Layer 7 of a small transformer language model trained on English Wikipedia (15 layers, counted from 0, width 64).
Take only the direct path to the model's output, skipping the later layers: a vector added to the residual stream pushes a token's score in proportion to its dot product with that token's output vector.

Output vectors of the tokens that the questions are about. A number n stands for n times 0.0046.
" Jam": -10 -23 -67 219 -42 197 -77 101 57 -44 -165 67 -1 16 -155 249 -93 42 -47 -24 -43 138 68 -129 -8 -104 -54 -80 -24 -59 -25 12 98 72 -23 -4 -100 28 -101 44 -1 69 -103 25 -29 -21 -34 26 -1 43 116 14 -15 -8 -65 117 -34 60 105 43 -24 -106 -37 -45
"iller": -111 -26 119 207 -141 50 -4 -95 156 8 -22 28 -37 -98 -344 -222 44 -113 -50 42 164 229 -83 -11 5 159 -34 218 170 -73 6 24 -68 -48 115 -106 -248 -46 -10 181 185 163 -207 58 34 34 -207 -119 -86 128 -145 -37 112 291 -44 55 -401 151 -34 116 193 83 -245 -13
" Nation": -64 -11 -87 120 -71 102 -18 41 -114 206 65 41 -76 -99 4 77 -164 -17 -15 43 80 153 -94 -116 53 47 -22 204 -20 125 35 87 -26 35 56 102 104 43 40 -383 -97 92 97 93 50 -84 -90 -87 -50 21 -100 -46 21 65 -27 -233 -7 -8 -56 37 234 -44 -225 -22
"mate": -97 115 165 -163 -16 -33 19 50 101 -327 13 24 242 -37 6 -41 367 108 70 65 130 91 -28 99 57 122 -74 53 192 -136 -160 276 -23 1 -327 -67 -209 122 -87 -137 68 51 -340 -34 -23 -184 -71 78 122 69 -155 -11 52 165 86 -19 -105 52 -265 13 3 -118 5 35
"omic": -120 103 90 137 58 -89 25 194 47 89 148 -288 438 -70 -74 75 -50 49 -361 288 81 92 -145 -185 2 124 -439 78 8 -5 130 73 -161 42 -198 -66 -137 -68 -21 -104 135 187 33 105 -19 -12 -109 -360 69 51 -217 215 33 -106 37 -3 -55 -63 -180 60 336 324 -131 -116
"ined": -47 -137 -156 -161 40 355 2 -98 162 -14 -224 187 95 -111 24 27 57 41 -168 -2 -13 -43 233 360 1 201 132 98 -4 -251 97 132 -247 -3 -106 -3 123 107 -82 107 143 116 -64 55 -4 -63 -82 45 -88 -3 -27 4 144 -161 -44 -137 -334 51 -159 -2 84 -124 74 -136
"obe": -282 -79 -118 -132 -66 -13 -34 376 252 90 39 119 -19 -96 -42 30 101 6 -108 -33 102 91 66 -136 35 303 -188 112 5 2 119 141 -2 -106 2 -237 -209 68 -248 71 107 -197 -132 138 -14 -43 -55 -53 80 -80 58 -32 137 118 -86 44 39 -122 8 119 206 12 -358 123
"ript": -47 -205 33 326 -59 -42 17 130 69 131 -174 -11 271 -207 -211 190 -64 -91 -160 306 -23 128 -72 47 -141 175 136 147 -116 5 211 -225 -17 -44 -24 139 -53 171 -76 292 -256 -133 -45 300 18 85 -121 -248 47 169 71 6 156 -60 7 -108 -136 -20 -308 -14 -101 143 -250 -65
"l": 52 -119 -92 147 160 110 29 -47 -160 -23 -11 -61 49 -64 154 -280 -123 -76 -44 153 128 140 149 36 -41 -4 -20 69 85 97 156 -4 81 -109 9 77 265 -109 -86 163 62 21 41 -19 -51 -178 75 136 -136 -47 -15 -90 60 18 -95 -114 -63 36 165 -3 -345 -102 -169 -25
"onso": -187 -44 -175 39 61 -311 10 46 297 97 -248 -133 75 -104 -159 290 -36 120 -99 193 109 55 -75 62 -11 283 -51 -21 66 -219 324 248 -13 -60 53 33 -172 196 -366 -96 132 220 -47 110 21 -37 -113 -224 157 -146 -3 180 196 135 -39 -26 -118 -362 159 170 -71 -31 -292 -48
"osed": 85 87 9 -97 28 70 -9 165 114 26 -159 -82 226 -144 209 33 -26 -30 -146 78 74 -192 182 250 -118 294 92 6 135 -151 302 129 -67 -10 -114 -56 -185 -42 -245 194 -77 13 -135 208 -16 -12 -130 14 -84 45 -287 86 110 -162 -99 121 -142 -83 -294 28 253 33 -324 17
"ugh": -95 339 6 88 37 -170 -31 -5 77 -28 -157 48 58 -82 -42 27 146 -32 -28 96 137 -107 326 133 211 183 -215 -69 289 -110 52 -56 71 159 -103 124 -120 329 -289 -86 -27 203 -193 -29 -32 -219 -41 16 -112 16 39 90 54 126 8 -12 -454 -179 -77 -223 89 -25 -2 -128
" and": 48 12 167 -4 164 -14 89 -51 -133 -107 11 -85 -263 97 7 -155 133 -46 61 -23 -42 -13 75 -3 54 -93 155 -21 -17 50 -43 -6 98 -27 83 102 -176 -211 115 88 76 -64 9 -166 30 81 19 140 57 -126 -63 -69 -90 -33 125 -129 141 194 -62 9 -133 -104 111 -29
"we": -246 -63 -54 -68 76 -173 9 -188 -20 11 -72 142 -27 74 172 52 10 -94 -11 32 58 70 79 127 0 84 -89 98 28 11 34 140 98 0 -134 -11 -193 -36 -80 -24 -33 -296 -113 87 -19 58 34 124 -12 -20 63 -42 73 104 64 -105 -62 -8 93 -160 85 74 189 -3
"ually": -70 -60 -74 20 68 -275 98 221 70 52 -96 3 322 -71 123 41 14 368 -278 8 -135 -207 84 147 198 204 -170 143 -129 -148 91 -89 -203 340 -283 -332 -360 150 123 50 174 -119 -405 122 133 42 -73 -77 273 -177 -194 -4 123 -68 -150 95 -52 133 -13 15 135 29 -59 158
" Theatre": -132 -10 -60 145 -160 95 9 -74 139 -156 36 82 -108 -165 -130 96 130 111 -93 76 114 344 101 -79 -167 53 -83 -43 127 -18 105 141 -112 22 -303 84 77 -86 66 -219 -1 -48 48 218 11 -33 -388 1 75 -26 124 -80 20 98 -140 207 -123 -3 -29 90 161 41 -160 -19
"rate": -4 -152 -84 144 17 -3 65 28 91 -24 -5 270 283 -68 -171 -237 78 -139 124 100 -44 264 -48 211 -90 184 -37 -145 -33 -6 221 -137 48 32 -171 159 -159 152 -19 353 126 -140 -82 -120 30 -63 -92 -85 223 137 -45 67 75 13 -11 -69 -50 -162 -381 -20 -42 -127 -105 -124
"ogn": -169 95 81 206 -67 -7 -33 -87 -4 -27 -20 -66 358 -127 -82 194 26 45 -390 105 -17 157 85 -151 -77 177 -93 245 2 -32 9 -277 103 -5 -119 -234 -77 42 -129 239 3 38 -28 105 -21 16 -252 107 211 19 -100 165 179 185 38 140 -67 -119 -30 -7 -166 -19 -127 -149
"ok": -151 122 7 -63 134 13 -9 23 140 114 -197 62 -56 -142 84 -80 -106 137 59 101 -175 3 -8 -14 -32 34 -253 -79 34 -13 125 144 -61 163 -37 118 -16 -9 -102 -81 -15 139 -194 -48 -29 -199 48 284 -49 71 60 -64 98 -7 -51 94 -155 0 -150 -16 134 103 -86 97
" Binomial": 42 86 32 66 -199 74 -10 250 78 -312 -309 -87 126 98 -285 6 87 281 -29 40 134 161 137 -103 38 254 -19 151 -214 156 -123 4 -129 102 -90 -12 -29 229 93 -165 -262 223 176 350 22 -392 -21 -224 104 46 64 1 224 -239 -13 -140 -150 208 -422 29 -65 180 5 -313
"ute": -120 133 28 154 -63 -149 12 -134 188 50 16 -69 123 -151 61 -14 222 120 -211 67 249 -4 134 142 -25 285 272 114 35 -27 79 73 -120 39 -154 -80 -76 27 -306 66 262 0 -435 65 -5 -102 -77 -256 -138 -207 78 -12 13 -30 -100 -52 -179 317 -44 34 1 10 -86 -47
"Ev": 28 -70 -108 164 -120 -56 -51 156 68 15 -221 -180 90 2 -73 333 50 -16 -95 -6 -47 107 43 165 39 154 -27 11 -34 -10 -164 -265 113 -65 -196 -47 -219 70 62 -66 76 -28 -106 96 8 -2 68 14 16 13 -91 66 118 106 150 129 41 -145 52 27 -132 -42 30 2
"mm": -42 52 -38 -128 110 -35 -26 -137 5 137 -233 -128 -99 -56 -24 -28 17 -109 91 137 282 128 220 72 -71 203 -270 33 32 -20 29 -153 -18 19 -61 -48 123 274 54 227 -82 -61 -133 14 -20 -221 -94 -28 -12 29 83 2 65 106 83 -18 75 -177 -40 -179 -145 87 104 42
"agh": -123 24 108 113 -39 242 -14 11 -34 201 140 114 -178 -157 98 116 47 -91 -181 83 160 71 -158 -28 -80 205 -200 70 139 -204 51 -86 -66 -128 -213 -104 -303 66 31 122 96 -81 -256 24 -16 21 -166 34 -17 -15 -65 112 164 22 -147 149 -181 72 12 40 211 75 135 -48
"edo": 6 -242 88 -66 -53 81 -3 47 -174 -11 192 -29 180 -49 -53 -74 -6 -168 -175 353 64 59 -174 73 -254 193 108 6 91 -258 1 -40 -21 131 38 97 -120 56 -157 4 -71 133 -122 -167 -43 -236 -143 -4 207 -126 78 165 177 101 -11 29 20 -25 77 216 265 -116 -173 28
"\"": 8 37 27 -77 69 -76 56 98 -207 141 -16 113 -45 -198 -79 81 115 -106 -33 174 -83 -239 61 -52 157 -107 145 -172 -135 157 69 -119 242 -31 168 1 159 -131 -107 -83 88 4 -175 323 -5 -20 -180 -274 -86 104 -148 -153 40 22 137 23 292 105 6 -40 57 -113 102 -94
"Species": 29 -6 43 216 -304 -63 -89 281 149 -148 -205 -190 340 -59 -205 -43 328 108 47 41 215 36 -300 -8 -9 325 141 415 -343 -52 -5 -10 -378 72 -233 -115 -169 31 -25 -90 -87 -56 168 -42 39 -186 59 -159 -93 -85 110 -47 143 2 -105 165 -179 -186 -18 -139 339 412 135 41
" median": -12 4 -50 70 -29 -28 64 479 61 -128 28 25 144 -8 54 -201 -61 -82 85 -71 154 178 -259 186 140 318 -31 141 -145 -360 -37 72 -210 43 46 -185 39 217 -115 -231 20 326 -27 121 71 -10 42 -356 13 63 64 136 129 56 60 -222 -110 -298 -161 -193 53 47 44 -175
" Singh": -191 74 -100 364 -101 39 12 -96 91 -29 -157 241 -11 -74 96 167 -106 72 -139 87 83 76 -62 -32 -42 33 166 -12 114 14 45 -43 -114 99 50 6 -210 203 87 -76 -179 22 -89 43 -11 -231 -41 -1 231 62 -122 -53 30 0 -137 60 -167 134 -88 -37 208 -38 -124 -99
";": -8 31 26 -131 -65 -123 12 -164 -232 133 37 -13 -180 76 -123 -161 172 -46 96 74 -50 -167 103 -137 31 -146 131 22 191 101 -101 150 161 196 147 51 -111 65 -20 150 -21 -57 133 78 -5 5 174 72 -32 -214 -200 -104 -16 -39 -35 -98 -92 49 -74 199 35 -60 74 46

Each question shows what one neuron of this layer's MLP adds at an activation of 1. A number n stands for n times 0.00081.

n247: 7 25 138 47 -65 28 -195 -199 93 29 -157 42 35 -160 -1 -191 -187 -67 -88 383 134 19 14 27 63 -131 43 9 -33 175 14 169 0 -97 -51 110 116 -59 -95 -3 109 84 -8 -85 -302 -116 151 103 -182 1 60 -39 86 152 -96 -114 227 25 140 3 -84 -68 72 -104
Pushed up most: "l"

n244: 66 21 157 -72 71 -92 33 21 160 -54 -48 36 -58 66 33 47 64 202 32 -94 -229 -135 122 225 -72 -37 68 -39 -107 7 -109 67 160 18 17 -64 18 -35 -79 6 -98 -2 -5 -251 -38 -33 22 55 -115 -36 -38 63 -204 -128 5 113 125 -11 -135 120 -37 128 196 -8
Pushed down most: "iller"

n110: -17 49 159 -51 -52 88 -50 48 69 219 16 49 -55 108 -119 -23 87 101 145 -105 -92 29 -107 -113 -70 -98 41 -57 -36 -50 -25 -104 -85 133 -9 -2 -169 -108 13 -34 124 227 29 197 77 -15 -70 96 117 -81 -63 -148 57 -61 -150 -55 -51 -100 -27 31 67 -13 96 45
Pushed up most: ";"

n170: -66 10 112 3 64 0 26 8 158 15 72 83 21 97 -46 106 -15 51 -27 -9 -45 -80 34 29 0 -9 -22 -144 80 79 58 -117 158 -7 36 -72 -186 105 -102 -18 -36 114 -43 -76 40 -47 3 111 -28 -107 -12 46 132 22 -118 -28 -103 -113 -80 -54 100 -48 1 -60
Pushed up most: "ugh"

n82: -73 67 151 -21 -19 83 198 18 -53 -30 190 10 136 -35 24 6 97 185 66 -111 92 -90 -75 42 58 -240 -5 -90 -60 199 -147 89 126 27 12 -39 -164 -49 168 -43 143 33 -31 -95 -221 -36 -146 94 113 -138 -87 -89 -124 -44 -53 -191 20 10 21 148 121 -143 -30 104
Pushed down most: "ript"

n145: -16 120 -37 112 -14 5 91 -42 172 -47 93 -99 -169 21 50 -119 -136 68 -16 -134 97 8 -181 -101 141 -21 138 138 67 30 -22 76 2 31 41 -25 2 -38 -188 -103 -77 47 -27 -12 -57 -114 -32 41 70 169 -36 88 -18 104 -100 -88 -52 83 -7 177 40 -122 -22 -28
Pushed down most: "mm"

n50: 135 -73 -49 -106 15 67 19 -17 -45 8 21 14 7 18 21 129 84 -1 4 76 -75 29 -33 -31 104 -146 125 -90 136 13 51 -103 -13 -5 22 -52 -85 -159 -123 -49 -45 51 7 68 81 -75 -29 16 147 20 69 -80 120 -23 130 71 75 -163 64 -162 -37 31 -16 -119
Pushed up most: "\""

n171: 89 40 107 -14 20 155 -15 -30 62 -83 -27 -24 -6 -92 50 57 35 -166 -14 109 -47 124 -45 93 -144 -107 48 70 -136 -21 -83 4 -23 -171 53 -11 82 -18 -34 75 -122 -116 -57 -12 31 127 43 80 51 -122 128 -39 -122 215 -81 -30 18 112 -81 101 -134 46 -60 51
Pushed up most: "ript"

n30: -94 66 57 -30 -125 50 -84 35 62 -37 47 -47 -106 97 -33 -134 -31 -37 -106 85 -50 31 124 56 201 -25 -12 178 122 -100 44 -79 62 11 24 -116 -256 -37 -57 8 70 -49 -49 134 52 -34 -169 -6 3 49 -3 47 -20 39 -77 35 -4 -76 106 -63 110 62 149 -100
Pushed down most: "l"

n172: -36 112 -44 40 -134 131 -31 17 -89 65 29 -268 -182 -3 -62 -124 55 33 136 53 26 -107 -144 104 195 -109 43 -31 51 -55 -5 -148 19 -94 -77 -120 -108 -21 103 -168 -176 103 242 161 -23 140 111 20 116 47 -67 -54 -32 -3 -27 -40 252 149 101 -18 -136 -76 3 52
Pushed up most: " and"

n52: -55 -126 88 -35 -6 -126 -26 79 -46 -91 -37 101 -9 33 -162 -49 -16 52 49 -29 -2 -7 153 -67 46 51 -39 4 200 37 150 -36 -49 10 87 24 -128 71 -56 19 -20 132 -9 133 -79 -77 -96 -19 -13 20 76 -91 76 -53 -4 -169 -2 -27 20 49 112 -36 37 -79
Pushed down most: "Ev"

n78: -53 -108 -85 -57 33 51 -301 42 -69 -36 100 119 187 -144 -42 38 74 27 -116 -23 42 19 122 71 25 100 -69 -3 21 -31 71 47 10 -124 10 45 62 -39 -34 40 72 27 -46 58 -83 -50 62 -55 -138 -48 81 -14 124 -135 76 -40 -13 48 -91 -11 0 -103 45 103
Pushed up most: "ined"

n186: 237 -76 103 -124 229 6 82 -118 -86 31 -120 67 39 -98 21 -20 -146 -50 -140 147 169 -40 -44 108 118 0 -117 96 -34 19 -116 24 -73 -119 37 -15 -3 171 -158 -48 50 -126 -244 -72 59 120 222 -75 11 -79 -120 129 242 109 -183 -49 -122 -51 39 189 19 -44 22 105
Pushed down most: " Theatre"

n28: 125 -65 30 12 -10 -111 31 125 38 -29 108 43 44 10 143 -46 112 46 -63 -116 19 -27 -36 -86 5 57 96 -40 -16 125 79 -114 -19 154 -63 -56 -39 -51 67 47 41 59 25 -117 -71 -4 159 38 -115 -257 89 -110 93 106 -20 -128 -58 -34 63 -50 -118 25 -33 -151
Pushed down most: " Theatre"

n101: -60 -40 3 13 -78 -10 -75 21 79 65 -68 -33 12 11 55 101 45 42 3 63 -24 -49 0 -61 112 27 68 7 66 56 73 -119 2 -33 65 -24 -117 23 -148 -109 133 -33 45 24 36 -41 -86 43 -22 -11 -28 -23 99 -91 -44 -26 117 -70 29 29 -3 19 -18 -66
Pushed up most: "onso"

n214: -84 198 -108 -46 -175 -82 25 -44 118 27 -56 32 -143 24 51 114 -116 21 -34 159 7 55 117 120 90 -177 -17 -56 -224 3 182 124 -40 -216 -166 -194 -38 126 277 51 -96 -49 -3 474 -150 122 -178 -211 89 -67 -129 -136 0 62 112 189 131 -6 92 -11 -83 -99 308 -225
Pushed up most: "\""

n158: 27 33 45 -29 163 49 82 -15 82 77 -136 27 -61 49 -190 59 110 -219 74 -43 -25 79 -9 -57 61 74 11 42 -137 174 97 -194 5 -103 71 -19 -80 39 73 90 -165 -37 -44 -78 -52 16 64 -63 -69 95 135 142 66 52 10 6 -257 117 -82 67 -25 -155 -194 94
Pushed up most: "ript"

n62: -61 2 -12 -152 -45 14 -96 16 -146 82 47 -49 -3 -95 1 128 33 -26 329 5 -89 -108 73 -87 -249 -124 75 -30 5 -15 -38 -20 40 28 48 123 101 89 312 38 -47 139 194 -43 -84 5 -92 -72 175 -125 133 -11 88 9 -109 116 -219 10 -53 2 121 -163 -31 45
Pushed down most: "ute"

n10: 30 95 26 -31 -79 -53 -21 -108 -32 3 53 -10 -147 -72 121 51 57 -96 110 -128 17 -66 -81 27 -17 -128 264 -99 -71 99 -41 -202 132 35 31 -107 35 -39 79 24 -72 52 22 252 -25 -36 -12 6 6 -98 117 -156 -86 109 111 65 29 -45 2 -44 -67 131 87 -60
Pushed down most: "omic"

n61: 76 -103 77 -29 9 -105 -186 -150 12 -107 60 103 74 -70 -4 15 175 48 -18 -99 83 -61 38 108 -181 -36 -71 181 -21 -26 159 -50 119 -40 -64 205 161 127 -20 -25 -230 -96 156 -83 5 -29 111 86 -99 -223 -66 -229 215 -29 45 -116 20 20 75 30 -75 -54 151 2
Pushed down most: "omic"

n98: 142 -49 233 113 90 33 117 103 222 30 -149 -14 71 78 -107 -59 -52 -36 48 -25 115 47 -46 91 -175 32 -271 51 -150 74 -127 237 -122 -111 -54 35 66 -164 72 163 -93 -135 -4 -327 20 102 -118 -6 134 -89 69 92 -31 -10 -19 35 -162 -103 -67 142 -30 59 242 -91
Pushed down most: "\""

n43: -9 168 36 146 -87 89 -87 58 69 26 1 27 123 -96 -229 -112 23 -145 -97 133 -176 -30 36 48 -18 21 67 41 119 117 -80 -40 -18 -83 -62 61 24 110 38 -28 20 52 -37 -42 -78 -91 -9 33 1 -85 187 4 -117 -49 -9 -52 56 -128 -7 111 149 -107 -78 41
Pushed down most: "we"

n156: -220 129 -83 -112 289 158 36 98 -8 131 -73 -23 284 92 19 164 -69 136 59 0 78 -31 -155 11 -167 67 99 -125 128 155 -198 -255 -77 92 -109 23 -85 28 -380 -79 175 -229 5 79 -133 -244 249 -41 130 -21 165 54 48 -108 -19 91 -34 -114 -80 -53 91 15 -209 64
Pushed up most: "obe"

n207: 77 0 33 39 -56 -20 -15 -93 -74 40 12 98 -108 -94 -52 30 -6 5 47 11 91 31 -87 97 -206 -105 -137 25 -260 3 -92 29 20 -16 -9 13 189 12 56 -6 89 -10 79 -71 9 11 88 -42 -22 86 36 -91 69 -87 96 -39 91 -25 160 71 -88 33 127 -26
Pushed down most: "osed"

n75: 168 54 179 39 -102 -104 55 -22 10 137 169 -41 -13 -85 -69 -31 161 30 20 64 -43 -229 159 17 -63 -230 70 -7 -88 34 46 -17 -112 69 -31 13 37 52 -45 124 -162 -25 156 -7 0 -6 -112 64 75 -77 49 38 141 -27 -47 15 69 45 -44 45 -123 -121 -55 -180
Pushed up most: ";"

n192: 35 80 146 24 98 -166 -72 89 -75 163 111 19 -31 -115 -106 -55 27 118 46 -29 6 -5 1 -72 82 -67 125 28 -6 59 -120 -53 -83 -50 155 0 31 -102 -6 -122 -28 125 134 -92 105 -29 -11 -15 -185 111 -86 -9 -83 137 -110 -213 51 -47 10 -2 113 -35 -43 -32
Pushed up most: " Nation"

n108: -189 108 26 -59 -163 33 -117 -148 16 -145 -41 29 3 162 72 79 105 -92 -30 157 -11 195 133 178 -134 129 73 12 5 -21 -17 -81 -37 30 -16 -84 -32 175 -45 -75 110 -133 -64 -92 -70 -218 10 60 -40 19 -61 -124 -2 -96 -48 228 -109 -68 195 -79 101 94 18 148
Pushed up most: "Species"

n134: -109 19 37 64 -131 -53 -27 5 -107 -8 -55 -64 2 -54 -7 19 95 -48 3 116 -3 99 191 -214 9 -25 -14 64 74 -20 82 -100 63 -92 -93 38 -166 70 13 -9 -62 100 58 105 93 70 5 59 -6 34 -145 87 210 -35 24 21 28 -100 -97 144 -111 -63 -40 40
Pushed up most: "ogn"

n228: -107 134 -40 96 -22 -83 183 -49 -59 51 36 153 53 33 67 -3 -84 -134 33 -257 25 -110 -59 -58 121 -41 107 -153 -10 35 34 -40 21 82 11 -55 12 58 -26 35 -57 -86 -56 68 162 -25 -28 30 9 -72 70 -48 -43 -33 -44 21 43 23 36 24 -19 85 -106 14
Pushed up most: " Singh"

n40: 145 30 12 -100 -53 138 72 -101 29 -43 -112 183 -80 1 30 -96 36 -17 -72 215 -117 -12 119 -37 -105 -6 -187 -56 -129 150 -113 56 68 -175 -53 6 132 -152 -44 156 42 -4 -33 35 53 117 116 15 121 -145 31 -157 5 10 -26 146 -22 -16 -127 118 -70 32 46 -12
Pushed down most: " median"

n150: 175 45 54 149 -37 8 47 -178 73 -73 49 20 -226 -18 -56 -64 98 -27 28 -43 70 -131 -106 -194 76 188 -1 47 -41 -114 67 -2 91 72 14 71 118 289 87 -291 -87 235 -15 -66 -69 -131 -109 -29 -28 24 -27 264 -33 -104 11 -118 279 25 117 107 -186 31 -152 -263
Pushed up most: " Binomial"

n27: 60 -97 -179 -89 92 15 115 -161 -13 -30 -138 31 -64 -14 76 72 -21 -2 64 -120 -83 7 -34 66 -84 26 97 6 19 8 -20 63 -11 -8 69 -69 53 60 -27 -156 -23 42 182 88 -43 -60 2 -77 131 -2 172 95 0 102 114 -204 43 67 29 -86 18 82 -81 -97
Pushed down most: "agh"

n122: 20 -136 53 -62 8 103 31 56 21 -100 80 161 -160 -49 160 206 -87 76 118 21 -95 -23 -137 -5 -22 -69 199 -109 77 -123 -211 133 -107 32 -61 100 126 -27 212 -269 97 165 158 45 22 -21 74 -106 -13 -93 -91 -228 -44 -131 -25 -103 199 -82 -152 71 119 -63 -24 92
Pushed up most: " Nation"

n229: 5 85 -42 -78 -57 80 20 -128 7 197 -73 29 -1 -18 111 -35 -83 49 67 204 107 -89 3 75 -5 -47 142 21 51 -74 -79 -83 -27 130 -56 -52 -119 -38 -125 -95 10 182 9 88 -46 -192 151 -52 101 23 -124 29 -10 -77 -16 -4 1 -99 56 -144 -75 29 9 258
Pushed down most: " Theatre"

n169: -60 107 62 -87 25 -193 50 -46 194 228 -43 76 108 -147 -82 79 -3 19 -11 -3 -23 113 42 91 92 -109 122 -66 -79 20 54 -104 44 154 -39 128 -58 -4 -73 -67 -21 -56 -85 66 -68 -73 4 78 -89 -69 25 -146 155 -75 -96 -119 91 63 -3 -52 29 -82 -37 -59
Pushed down most: " median"

n29: -160 72 -32 46 -50 -45 115 -102 117 39 -12 73 43 19 24 50 112 3 -91 -29 -27 -78 0 -62 25 127 1 93 -90 103 121 -6 120 -143 -11 -59 -98 -75 -141 134 39 -92 62 172 -103 -104 -127 -54 64 44 -68 -44 98 -5 -28 -62 83 26 -34 81 -52 66 -78 -37
Pushed down most: " median"

n125: 36 128 112 129 -99 48 30 -22 -33 -41 23 -28 2 -2 -22 -62 -68 -24 62 -6 -70 -19 -52 127 -92 1 -178 19 -15 310 -98 33 28 74 -156 17 133 -57 -274 54 -222 -72 58 5 -61 37 68 -33 79 97 62 131 -42 -24 5 30 97 150 -127 -129 34 -41 -5 -63
Pushed down most: "onso"

n102: -214 151 -25 34 -26 47 2 26 -42 2 -79 54 -16 8 -19 88 -88 125 13 6 62 164 146 131 151 -16 24 -46 -14 92 -1 -155 -19 20 10 30 -163 -15 -105 -26 95 26 -42 -32 64 42 27 -56 -77 64 -51 -64 28 -3 -100 -237 4 41 -8 -11 41 -37 53 25
Pushed down most: "edo"

n203: -48 -26 -19 33 -34 -136 -284 -33 -48 -81 120 133 11 233 -249 182 145 -87 81 -128 -81 43 -135 129 -85 106 25 -54 96 -52 -116 49 104 47 26 -75 79 77 -38 -212 40 31 54 -90 -44 -51 -66 38 117 -123 13 -67 -61 -16 181 78 36 4 287 -9 -152 161 -6 -96
Pushed down most: "osed"

n73: 144 -166 -16 -145 -195 157 -232 35 18 -156 -382 100 77 8 158 131 71 -108 -28 8 11 96 -78 25 10 -78 214 -64 36 123 -111 -79 160 -66 283 -29 -11 68 72 96 -25 -129 -196 76 50 111 14 69 169 -109 -74 -35 13 -168 -73 -121 25 -76 152 -128 54 69 86 110
Pushed down most: "omic"